Layer 3 of a small transformer language model trained on English Wikipedia (12 layers, counted from 0, width 64). Numbers have three digits each and are written without spaces.
In attention head 0, each number of a token's query or key is one row of weights dot the token's vector x. A token spreads its attention over itself and the tokens before it by the softmax of 0.125 times query dot key.
The model reads these tokens: " h" "on" "our" "s" "," " a" "m" "ong" " the" "m" " the" " dist" "in" "ct" "ions" " of" " s" "il" "ver" " and" " h" "um" "an" "it" "ar" "ian" " c" "amp" "a" "ign" " med" "als"

Query weights of the head. A number n stands for (n - 500) times 0.001.
q0: 481417599372378631429341571470498519448364313440537322484364405616608291397546390592677576405394732548456444648578502627424485609560473600498614591348560263464629653424587540528403709657620448
q1: 335546549661676491442323266561542490319534449529371496431625522565471421376602508394479396513493598437563523592476480525630414622497607555631581506599616481474448462628494517581458356268550515
q2: 606460306434409594580469614373402394673443481514552460482514566446651507329405549470469386381423627527467461529574522611377422584518529589526611519415261597476668773546468462543469455477442687
q3: 366574521473545353605587446573740578628516591605430588453540401674259403674590523476575575550692355511504512443346486499538500437495375437493360614537340453414463398557544527370503462403554338
q4: 474465558386495600548488531347393483395489442476460488536493465483642587491417421709412474504363601574594520520578456592320461555498534533469573516328649518693621617442458467437335519410519481
q5: 656451327522592471464474461643579664470486697690312651477666342506211335497531687497537614500594265439637660339440659500710522572597325539555360469752324405271379202660662572426746411598321410
q6: 444511616293562378426679418648510618545617702368436527509637383480403458513452507484449521535537320639628501385625692604532535437431415412441388615471611510377532334424491572506605522711380321
q7: 402488512468328221426528683542735468731382535541470495340279337760375587630459596742486638460593349550419418796442583685311588286559492252468462668514500722524591447273393583462531657294429430
q8: 488304468290393473611600654440237546553488397460675537658440390444605642508395608667393545559384521466334656595504445689399343434603621456527612515477472467526495457502599571392588599509525409
q9: 542525460626634703528421394568479552345504597507426530457551438386472355432652574455584435565512460522556505390510491456679468542428401515494500491519503387413403549720528520517463381579427610
q10: 662534462487447521265405569635535473583558177436540443407305499470533491616450358495555472447485503530501409528457425622473548388483662426633445545426540540627629544261644595673245575414723725
q11: 484455538449450441499529530456462492548507515510564493546447472516474567533452470532479491500518530510454494507534556502429521483491535497535470447480514550535523482422539513482518551476498406
q12: 692400263592294542699424465456270530592464318641623585092589485547505453539477588531451479453420563553540398609492529358716627535550564342661358440415552396389604499558708578496419533530658502
q13: 666517392491419684584406542416364443482434430426564476508452555429693522446480428547436406440343550514495457610514461432436509553550540645530610509448470555474602739454455491552393559509461649
q14: 453503510458529394519525516535574521531544550541529546547487418537402533540475543517500540487552454511517501468481561492494510473480462455510422499518506481494485422486599513469572504526450386
q15: 408491589503561435464568457563556553445545563510465573499610460529466459481512548515474517526509461529556568429485510539588451477416467479488443535544541454494388414558525511504547461515489441
q16: 573643301398453590457413633526427356498439362465496397655413499408523519596402423557407756507417458460353507587366473512486361698594465540502695549435437407443585666240683556679382540626438669
q17: 469460572629477645751322385558534671399377599670539697577665471511560578388463493521514431572184692686676417433442404495645486553388485541558330451476516454531433549649431355526379353494404417
q18: 643543509415479659243662371426424481573586332476380563621353358363516662439552293416355652663595545478403533443572438715445451399378678589553462270481584541616663526461534861659513501549507384
q19: 564505429466487865462302329432412667391409347637380431431587396377766526535559583554594351433344545545519534551597452485494482516673551619549622376258619445617548670407544448373185559546536609
q20: 644325590409419697684450396714395556452495512467539414508616607519545276476530372278628447663441639368583367456527476330704552575484475506553319466561575249379432403578433503595552472598705472
q21: 555523495693563588502476388598621535481535550547415639442553499431393392423595596381532464474657450545645444402479501358638513503367416470529460522675446439408450461674497476572552384515316648
q22: 430556510651571400518599407633681586608573586554341566379570485554326401600579602387549502531657401504520518343438477550663483432413464399482426524565386465380333373654498554466598447518533463
q23: 549375352392425258614340638473520467608449451286635553600263393333549793615361588504298347350505395548601497574448527686287562432591616458531394553449777499675560510698618312420493597499495572
q24: 551498448420447510507478667580459440394454434410481345451315480564525486606589330503537546508449414409378523566467503570417567458641575501588590552406600440501483568460548511460453666593715569
q25: 594501451412432585465478557428399451561440410458598428504365497484545509556503392556496548543450511541396442558516504396430525476538511546498542457449461513471630609367514540481412542555464497
q26: 536514485623544442390576456602617522636561492511430532420532505493429447573533601471497644494652401474476503437495482463621441412421433398454494502646448486413388350490476582573616445537471545
q27: 762395453396222537581465404242429288531471284455665366433481538492683770516411291394165352417466447409342550653560631644216548513589609855710636327319681700671516969597471466384295491352647691
q28: 410405483413378221684388547538511407697482438466638448540440527695539617525413551567403371383416561557357409594483626434441395541572620397634450467405385531482583631498595515562491512481583381
q29: 629408496281457708425593695452243442316501516539681481630625502274668602256310448502449564502226716506647581536629539491385539516523475653459516451462694524499567491418452479540594574519420587
q30: 332600522570471604560408467679587608417745497610461520600500545590461520556632458389643595543561467537576299513389319510458534450459509469231448625629505422619359462342465456457564223552573487
q31: 437525571498574549434525448429505614394473551477348517531519507532496480587557493587580572560509427470544594541497458541510527493520454470365517552511588548576466362416436504364512530480477391
q32: 510518523501625695559513369529486605343579607503421541536553407440444323492623447423574389582461514612552527387500512466639510542435417595552462530485470385387423510605587537481450470586370464
q33: 374403564559529520467715649620478442468523601566452374372419243520353567433411602557455574458815413470519514195736370609292520570470338613463584537444480541463490411556569589477491669550361469
q34: 358562753680406465571491371569384640461230584536383646539473652574338494519741508501681535464629326719492377424371683181722538687346251410502277400731430430281534407583656610524440591624253367
q35: 608666214512513328377362673484626305454493461495505405535214564454453910590660500391509547455352441407245401713514574535303401432607698490601619494424670566602487561446477415583522513445706608
q36: 639582479671476648493488400281255558406502432752616524494696435318591491509642656467641548506548535399547348695530379434743502596416412692458369435396644599535367432482545651559225394321440552
q37: 493536518576462366507559446563632567646509479476461548408495526579376479582503523406486545450594422531514460449460484494557532447479477459530435516626408499396486373536468469498546525529485461
q38: 348528536374500046569683480480629457777711401388502517375545576662461618803507481500334674414544269690456514411428461624470501363471438368411439559554508481436392307517426563310657428538523357
q39: 558679341620469287409528579506449462771333282421457376373411627542595682598428317535319631446579404309520444525316443446393759477681554480447528494547577649515547444331463574593529675500761598
q40: 467618587784610613499373274694301588219409631479456481498569519377391510409717626277589410609569413527613394339470589468761629583291483445411470401448687473433331526533534653566600530687333562
q41: 618546391713519531459413176604622587452560717532473345435505389626369288659667666606590384613595212350381414593579644265715628682492377598532369390768433529534539464354451575635502533424280397
q42: 407671511550598498772340174560563726556560532464403746540568421502329494595669612320644442495700353534713442518336551292650580573487427388489367647558485487320520280756521547425640398359364205
q43: 510517528422692813318394472510377262346547506669618370505444413374552415459591345429397385665486780652378417379597597497587421578409516708671471282264704311582458820486862652677213374471559763
q44: 509312488407364319460475448654502507574495343448449469416533629601396611665413592492495470490384465537603505521678508411395475583538671501590478606666528520460695217414492440439488658434507406
q45: 536343409362523260362569642564589447745595537381554505555472452530530589576309602576345587384483406525422532533574558724440350436543455393536441583559474559470472324292628539633592541558456495
q46: 558538494521469614569469529418446476446452462529546464467465457442607531474539456518471414454461580539519467544510494505457542510524505615536541477382570539568524672575495470498337520441526636
q47: 474535515604557440517533432550560568601503514495446525463501504525428479549529534456503524478561455562502473449462493528558489479448461462512484517568440545419473469535483554529516514521455480
q48: 462533498620441259417571519623613527658445465429515518428485565558406533566515618493482592481581325463428493492444414558584428426480503396477473525662417502454437405519443467542570490557574548
q49: 555549502499515585403558460452559544463544577557488600518545476428412415453520481434511481529531514532549513418492527374548561451428456612444447471601385445440489441484519432479527460527351517
q50: 661433417458468645393484531384405382467493412491528423537505579345631561401401492506451489473431612451498533556630521438403502552529504596507613427525548546566602540395453456575448519518390683
q51: 475473506473489515528470521452476443484463467484516445521465525512589543501501457509496448508465552487453502580517485510443474521534547515528528491415549541556510613491497519502421532464562531
q52: 585445545581399440505499468530703545501529518357613584544411510575441458609516609592493540574567322401404509494531419387560450394413449415417481536695479339573352462542436333482633421694463474
q53: 474426532450563244564584596531415628513693571518568514560620281439382543491463532586364448391528431534520654302355677613414403281384554546545604530538419524530295362482659428469539629453520435
q54: 301746703711483141381858316848810673343636508661448637621572325537022503677590627446414600630613333476409597362241545390783443329413486360545331487698436377307276315511691595485512408628528322
q55: 518449512451541495332515733407594427429500419436503581607464458518559463393328514462534510337391568489412673633550506446588461459596468460554496462437496474289375560602615573502675498670444447
q56: 437321561474522287454427508436560408570497487622562456531490469531447708537404606435531470447539652469440455630576668437478472490464593451602325293458658591572497380381657533577430662346496436
q57: 581397535390452818546469613352179465368520488455589422594455488383764486465466374622467417550375604532441537572556491452342541466502523640421689522384585554599483646371460525452423598470431550
q58: 308488762675711645388294264768373795350310640598483617564698419474299567212584617433606591610587508638551510384495538461665357464489165534391411385686766400380325296641540562459645253637542191
q59: 461497383367569497509476596395602529563420632616444539600467490525454495547509459381633462465406551547391540592428553613481478486595462557540413500373293562402527538349661486424386649511464442
q60: 434542428711431239544591387755675567659433478429481376503572582383424534425585498200653556447485499525419535497417517358613514443368414442510504403739441568311507510630305501612574594818518459
q61: 350551443451611446574535346500634487436440454540514476539737635431642530316484309426475453407306615400633540487404524533505516649373339535522352452614733390603385559452632498723472619425624561
q62: 363534487370645448501499471699295608629497492423641410495451432493553384537717298518435479486414411852276501389366595510559455371596393548611563556512423366298458608496682668454454496718583459
q63: 569524434471526731593329503538455490378444432522481486475437439500619508481547349515533503518383549502569441671438454452475577560623494540651514537423643493476604616477509549568344558380523567

Key weights of the head. A number n stands for (n - 500) times 0.00089.
k0: 522480410658392441485426297544585423543509366697542550580534451472525651540559617398521599508425407399318489631476350708396346582637618556481494390474352342443647520441586433589449626237411697
k1: 776584536436339674535518519564225568540404506490557522532542458290354401431648454569468590576557460575609478506434579384650605564490497569696372420330587412431455553549572370572375561658368494
k2: 426422389475627358561439520425350327588546366446559353564546439495757614629669554509566497441454471570384440682539541552302443371532460420464464563403628540666581630443586515581492372531546550
k3: 434433581562550374619563422760437632311505590500470557429458484448321526464503672541491449524643395510503485429538540525504578550403476428450510433668440493408416313575504466363690529508422504
k4: 581528517428401496585454639308594414378505379484537413481493696416640728526472466470379438434464594395459508694528501510520515506520607600532462306421628542693503607373413363576449525456543582
k5: 441487629679482536515510513745365588381402612405363410493545412597373233462710434521640402577691491519585310460327603444701560578511304447393534571689419388437513435509603714460571584519384327
k6: 460651599697511557333521460328581591351594549504364560543663501517643468598454386474521475470512661410515510446277461486700564535485427411424482530569495461317371394403454408542521511591487399
k7: 391493437414605155562644684469570408505718525617431528208699639432264784649402595484274655456712262591326596452441608607421225317498487427473678577570271569470337445526740415411632485376608623
k8: 495510391634425254619556550468669400590591313684432531288460740518586696467374520469473493316425354489633457447620376523471400296430597414452502476623612496592462488446400593586590378424513739
k9: 610530573612600764441456410558394564344441606553429363556443418471527277408659395523613532567560559470503489465362548383629603639530402641624529394580460421408514597434542609610339594616358440
k10: 473445313362487429725568558452519485623444569463616709623678461517433584432388626447455381367667645454548617382639551636197353565641459537521670453291406498362627433535571476347514463550319470
k11: 435520462516532400529512507505609485500502464493516516454492574529533581534442523445466502548428529493574494487533447505488516450474533457407457543512504537533482463548392429494548455423578554
k12: 324506515383415603422589704473537549464350633531611402631414439421397438402662577470597359628445604441415710303456493302240555571462443629467740612553688697364538390581450470586500591453277510
k13: 545475482418500574359485581367483318566528383511575304530406485555662524456519446561521562474483585465312485604608468532333413502557520569508570592396536459573540638399462498544410469490552569
k14: 457490525605530476521538455552573565474474560481464542474500517534448508502456536426513451526526506525558483457509476490521545476437533537424497506562487584517434434570433479440565489469531480
k15: 586582569606502574523430418518451624423450553467446561514561545484462414495500447505466499450571516496598473454390523442603568594444502501521488429512549506471463455467478582462495480531421417
k16: 599358553510425519470564509411680348683564504551587470465478319480556609346473500494555347270551450506461451565621322667251335355588464524676559608502376332557420449618542588503650610489465650
k17: 622666540396550834437382372406448406269479634476270340419456767507451275567779451467493424558594535420463460531543516334562659678440535621493499396448813641779507635436397535495476422422479519
k18: 439537357470550277529528565540518540515451343526588629404724672698627405592344528599522184376425570528672383549542463621526423711498534475607522455249347371271383516503400334529422506337506689
k19: 420549564510356635616488591413480362302525462429538404605441580319515484348422439452578494585636635292373468593340477565437398697654631565481496345391513556655668725471578504701413475454371581
k20: 589480385548394892418397376574463641546559496655486651527431356584551184514638518557617434511329594347434477304551204485486575660528428434461599613531547414364670329431433575536514577569413525
k21: 488613509545616662377501407609362628446362633381469463513461380543439198502711397536605560565679536491453467485370599295488480608474478630523545437461439443458452531535524551493444472630470346
k22: 440502615511615455547502406640383661469488587531443639575536394503350347536535584511492504471614402546529549423412620460553531598479350426576471440612457490308483368531635585461490511581327409
k23: 336344620599450279528754420294448400587511498601361558300577527559445823709330498437323496531696518502381570577620346402383368329272640661556696279503483764664424490502483632398439435585626665
k24: 571357552488417456530567496499562580600593454630393538545416492506505630451283608558459543505470500460480544429626400697408369464608383505555585571604327452327603394465549552501469716469399532
k25: 443463434443512457422559569470712369519547452571615395523435503618529547445449530474550494524462560439431516549562404608362471504563525551440543635475402459479465543514422445555578504397603549
k26: 419530501542605483455533506583539618624501558507617604531566364598352364443482506517492459406604420507508565432337528481496443519540433404581513532532356491362443447567598657514517464516463398
k27: 296433566434466397439620677359186439669473383446582380442444531436675801562313490874320500642454651575435520648507181765154507417515516472550550666286563548660510562534290481640416264327662662
k28: 525492510494539477569556575426500486662583496474501483471545537366482617647553699279485599428463438631463443507480419584367454383383525446451470690361695728596426446599443386501532365473515533
k29: 526551277622408637323359488270595421534479412464465420500470646710726454510487277555525367589312620406577492526541481376547559393497596503387497552588545510731631564328492538559490514429701550
k30: 621545378429638557402549456505600409572498760452498578365588534484399381286485623540580420540430353529316469311533571388521626472543630605498459410505416563408649587525384463499579739583515429
k31: 537477577469379457600528585532573458345529452517523541474535583446481580392364479534408516481514489445499508504481522523687495542588534449472525425584440411482490541420560492489533585489518510
k32: 581537613660503712454425348600401550244427524544408395554439508520588335357596456557632568591543584436566435460533510451603600706535411580443476404600507335377517529369453451574366597605418492
k33: 454542510622591231445461243567651712362637526596535508413495573500539552572363416534427472604390529338527411694348643514477486454535493546516445374619304444432575324636323594461506599648494530
k34: 601561533617647697424474485611744557372497737262433466471289475613622162520687557379620697573472575406474361480354481317561375723352558476387657669369430357521312449646489433360531378487451407
k35: 668243599270521283496770620495466438879588438450434448367514465450550603541263668615361412569502410763459543351565515609341340385546355376735532685445313680435509592535717543544358596551548795
k36: 629529433447478698520482402527507494363403603443697364295507399353524358252573292797481352554281692499616574340469652324572609730499587434561557614382425524502625569649435494506387288471526766
k37: 315508552482503390423529451582464549550498571512493646541508416650383440563544573533533499512567470493431561471529538509436461534513486424467531521514490497432444421543540522444556482552526463
k38: 265434655613483291437662553426641598602573590486527628585571434682285719464388718574386401394460296492502703522448539558628614402371509316498437426640594652390240327500412443491549364411612283
k39: 402288549213456337481651729432587422777706415610635706557585347637289569550235474471391301443567497472323588621700437668394363457366455520565615694402327484444514401664673453257634569492473502
k40: 756636644529699887288493368416559489361560618542303394504462388388553163443489358584558598643510569382603581373271538237661588736471270763635603514529288290340500512591505493495394461551319504
k41: 512425681533546715440414658720441499324487608532641362309454379378287404266595502428643688660576588583342426334352424607532585579753301501380647771384300317315389600618445562439391568703506535
k42: 480601596593498623423747460812459549331446668493423639451444385363314207414661530536667529585632571457414520384541617206689527607363604550440565508541548367373248472562575226491613417749452640
k43: 705447447688552818577408386383428563429386559529674261505539407453606410406490441463516379668473637484756414525410328517373692798417528732757468346425337579456606448501339506622295679435332521
k44: 512540513407218399523667540492661600597505379427560669465546516509434516566548669425377553590597580438436472476364532452385466459633452353372591600406648449478500359524475492496675349687492494
k45: 376420521633483279590593502375511515677635450549610578413776500589535735524385583401378434276601381534506469451433391640424385312465491279480573495553514669460407380523488643422529484616518468
k46: 502506510497517590471461480444418466422493530524486368468428515477527523471502437561500524594492589459449531546531500484416505585491568585550503467446459530590561584465500479540399521476523578
k47: 438525578505616454451518484530505528495529548548541560529501466557438483493529566512513543475583463513457570513498563480510461514517433450537503502508466472435443485529593499498470476572469505
k48: 420462551436566345468510458496515505647556564526483624497527424580340505576491548460477487390579403557435554421438516534441448439483436374601548526473448552431441442568560685416543416504465461
k49: 419561460578501521426423443581441499443373520416481470516500468686528335525565426532609496614582535535538442509507539466493577629501567560385483518528464443498513542459462539431544525486588406
k50: 422506389439400560464485617396521439609464412409647432538519454575614496484541382529528458552451563475511470590437449493419465439600547488473482524384529457622550639493493504592481446501626458
k51: 591460520464479548570496508421478473485545448525551463474500552386581619505442516530434556493450512522482483545528454553466471489500539517551534491451539549563551536496486469542447494489520584
k52: 403540604536579488359493462657564544631413623585456598467417478545370430536513462458505598401572418560333534325396320563471519444587499559488580522578514561425393557534301791481503419454535454
k53: 566696557704641424525547496483481660513419424418337450484470590502443627434366512514444556457676543559787589480509490404498530412432439500365258524550539513475539476504396668358543374470407362
k54: 570679690580532533421464439596563713440404739467194692313405593513220310461419460380582586523710358700808447125397643537525675592385403540552434571670402410394400300759409436414615534447389427
k55: 393430442616354472433384347481368467630380575474519646739511536605592378556444334447510553412375418603525429537506545629508360391504558477426501579683538592556514413433676521533374574385620455
k56: 535502425618435638635550459437495662495520495413634568336576532437472541571388590427372521688495508562695531465355356428454437528408615444460577557416470724597503395683537466377491365462568583
k57: 566566389511514520448504582406659365497533357584594356437421638496692579344352382611431634465398573403477511578610405489462397449577575574426481546537470397547587600361418539614456509463595606
k58: 656738415580623694275567398588585469392512828549429456551452679492372026481635314428525395723508583354528387426178430164890794617326567568544342455526443496504482558569478620561494602463343563
k59: 496357536557464416685501381530418408330592370453468391448533530525685631473422683519510517560572364570552387495640478625414409567492495358383568504620500519530599459494619460398566553433478576
k60: 403488465443674592369419241479551639511595517515384643664430419737321374514565621429623522615599386504443603454372418480354547375584367415405470682365451409497482597715700552489553371442582425
k61: 683424509701592824556297503530370636503534400441570622573518525533612513372465488458463313545526378475438506456499215527489616547376594526503603429407642495593572579652480442284382433463295560
k62: 530512530722634514442585466414693453479616499610456276625435558689443571233450641346658568551616477390589479529556423602507624529390487508445385537540441430386492502437438463627477631408404350
k63: 613442463429367709478565581452443448413552496549507396466424567455494489374520482580522474548561564395380493516659448506430381547529565630543653477461466465516482553458550336528433658552500632

The vector x that enters this layer's attention at each token. A number n stands for (n - 500) times 0.015.
0 " h": 669506451459439783430471462595545430421448559499458406548403434536504069464659519470745611548437538399373416498520493541568539597668510549427590558552449269414557515466457523481501633514487431
1 "on": 634605431459387813397452446625520495356432488447468388526328487529497121480613474495662592645444596397457497527476559381595574633552465616472509586594425422448562600467395490425531657573438418
2 "our": 584585397454445839426440453616544506406456527449389394516345476521510116485626402495713584592398591393405499493558491390621621653587497599471530609608399378454534557467456479531503561538477393
3 "s": 588591403517425827377433504622530416394400546446457422544358521502500051464684463497616587559451588405477457491473530391597610562623548622500602587528421328513544489458435493468509638548462375
4 ",": 708586462490426797409407505581550444403370557432418417581368479540519049443690429485583588623487552398438518480464495492569594566571540631503581517519474291437543493463442502458493686500502430
5 " a": 637604425516483794461453535562449473408418542440448373525376461488467040452648433431684569604445547422432485530578481436583601612617502717492496508509449337436566470450389507505548662544511453
6 "m": 650612466473369825413428488599504439446370553463401434551369485531505084420671465465656572645402594387505438498478536361547573551636514571493580516563499403460522537489457489498513691526435455
7 "ong": 621583460519410856449425548583514488377420547477462408531392418490524057488676351421638639585485607363415509524521469360547626595554511583477488511584448419457569536504439457474501655542519427
8 " the": 657571441456436836473467536575509517349399532422432344513377508469488076445673444479715558640423585434429528538541460441586554595576508672511511512561433340407553448453412567510518625495484485
9 "m": 647610467471371833417426487595502436437371550461403432553371488529507086417669464465657568648400600386506439499481534360545572550634515576494578514558505404463524542489457487498509691527434459
10 " the": 656573440455438843477464535572506518342397531419435344515381513468489075439670441482712553641422590435432531536543460440581556593572507675512510510558436345411554449453414566511517626494482489
11 " dist": 665544441516427939462432511548501481346371555496455375571385434500539118493594376504594449584473580401371480539393510408569602570612517580513527536676487333481540506467475439561568630520512442
12 "in": 598559432471383852404392495567503495397448508461477445541356472460497093406602405498704584574505599363449487529498537360603645592570464654513567553588522421444556622447394444429506634558475466
13 "ct": 614565346466385926413406556610520485364418593417458464524386472519526156487633416465635521588487665449406458530437503401551565633569489604502560503642480311527549504498422461478484641536469437
14 "ions": 623605430446409889440381522611545425386432476480465415560376530513551044439616442502618570630452600434399523468425526395532626573593551608445552558550442339545520490482467480497473640553465393
15 " of": 676606449479443914460473492572498422321385499442466406560366426485489085430603454497651545641477596397358539530461513497547572607571547590514550515565495383439573502481412472453530655489512438
16 " s": 627538413511483862345435473544487469346385570485453417558340536487541061476623441471615452589490573383504457503523499385587595534639566667521550567510457373446574536449406463544497637570537406
17 "il": 597595429496398892444430473580476509399440474392447434583403462522547162375600392504727581625466578393436475553496571349607638553608491602483551509554452349458534604463414435432537650503458518
18 "ver": 652593405469429874387454443611537504330391503491453367516386477510512131458682401457627561651402590390462508538524535380505581634553504591462538556487460480488579523500426468494481686582485395
19 " and": 679618472485461898414416517579475453353384512382440389590419473536517125445692469490582543635471564369399529522484498444569589590556564694491535513475454318450565498433420493458511621526506464
20 " h": 644601431464471862360459487531508496334364584422470398535353460480560101478653459441671477591473623413504487577501471432582594522605545635467521475528438326417573586444435479511563654526526469
21 "um": 644577443467430875431395487579496443391449488464414399579378529510547047410625422561596563662425568403459459528502501340547633558546511638459589520572482411454538584491512455471510683490485401
22 "an": 655593417441419805404396504552450492359471507437510460526344497514510082424683419507637578621441625397467507538503461379558571664563527655483554515641478380488527630454397464485479593532457396
23 "it": 581545373500378914431411579605500481425449536447447399559387457500498102399653406484638568624460645412433445525479509361615581612491480613467536542573495391518580568492428450464511660532488475
24 "ar": 647646463468435882441433503554435461422439537422474422534365474493531104454662419521650570607419622396447471500538467345554637590611465595495487480625483390478529655456422429445509634517475450
25 "ian": 632589449416435868428411519565476499439447521458458489549344493482541086419648356514658572578441619412343508522540474380571624643561488683470508488571512380457530553500394470531486616495490464
26 " c": 685555472483462880395488500496488485376410549444411361608359480523524104408556469463659457599446580446415453545469488376595641583637559651461532487533464321466598559477433468527514614522550471
27 "amp": 643596493484398907423381554562473510397381519454443425563388431528574148464601355470705530590463637376404470503509507346533647571545533578486540471614440369443576625515475475489491603483492481
28 "a": 635613425476413796391341522515468432396441534463476421550378496499481036383671428511635588636420643435497514491481503377545627556603522621463584493550476386489579622478439471494516631507462450
29 "ign": 654606412378427925407436493567505479377404516445459429543372439525551160418565433460696552610449593432377469476446488367518625675569516596478532530592490420506565563494490437486456665557503465
30 " med": 590597409493487922402433519547528537445419490476466422525377449412626166482676345410612451670444564361459464515484513423531550663580462586453524554533449338512566559467472455487540694549534426
31 "als": 589639405498432865422421486549497463314439476424504414559397540459581066444616427495630561619463589373454510478513506370537623579571557627503565584463391337546570555463482471490484630549484373

Token 29 "ign".
Which token does it look at most? 29 "ign"

Token 25 "ian".
Which token does it look at most? 25 "ian"

Token 18 "ver".
Which token does it look at most? 14 "ions"

Token 6 "m".
Which token does it look at most? 0 " h"

Token 15 " of".
Which token does it look at most, and with what share of its attention? 10 " the", with about 20%

Token 5 " a".
Which token does it look at most? 0 " h"

Token 17 "il".
Which token does it look at most? 14 "ions"

Token 27 "amp".
Which token does it look at most? 25 "ian"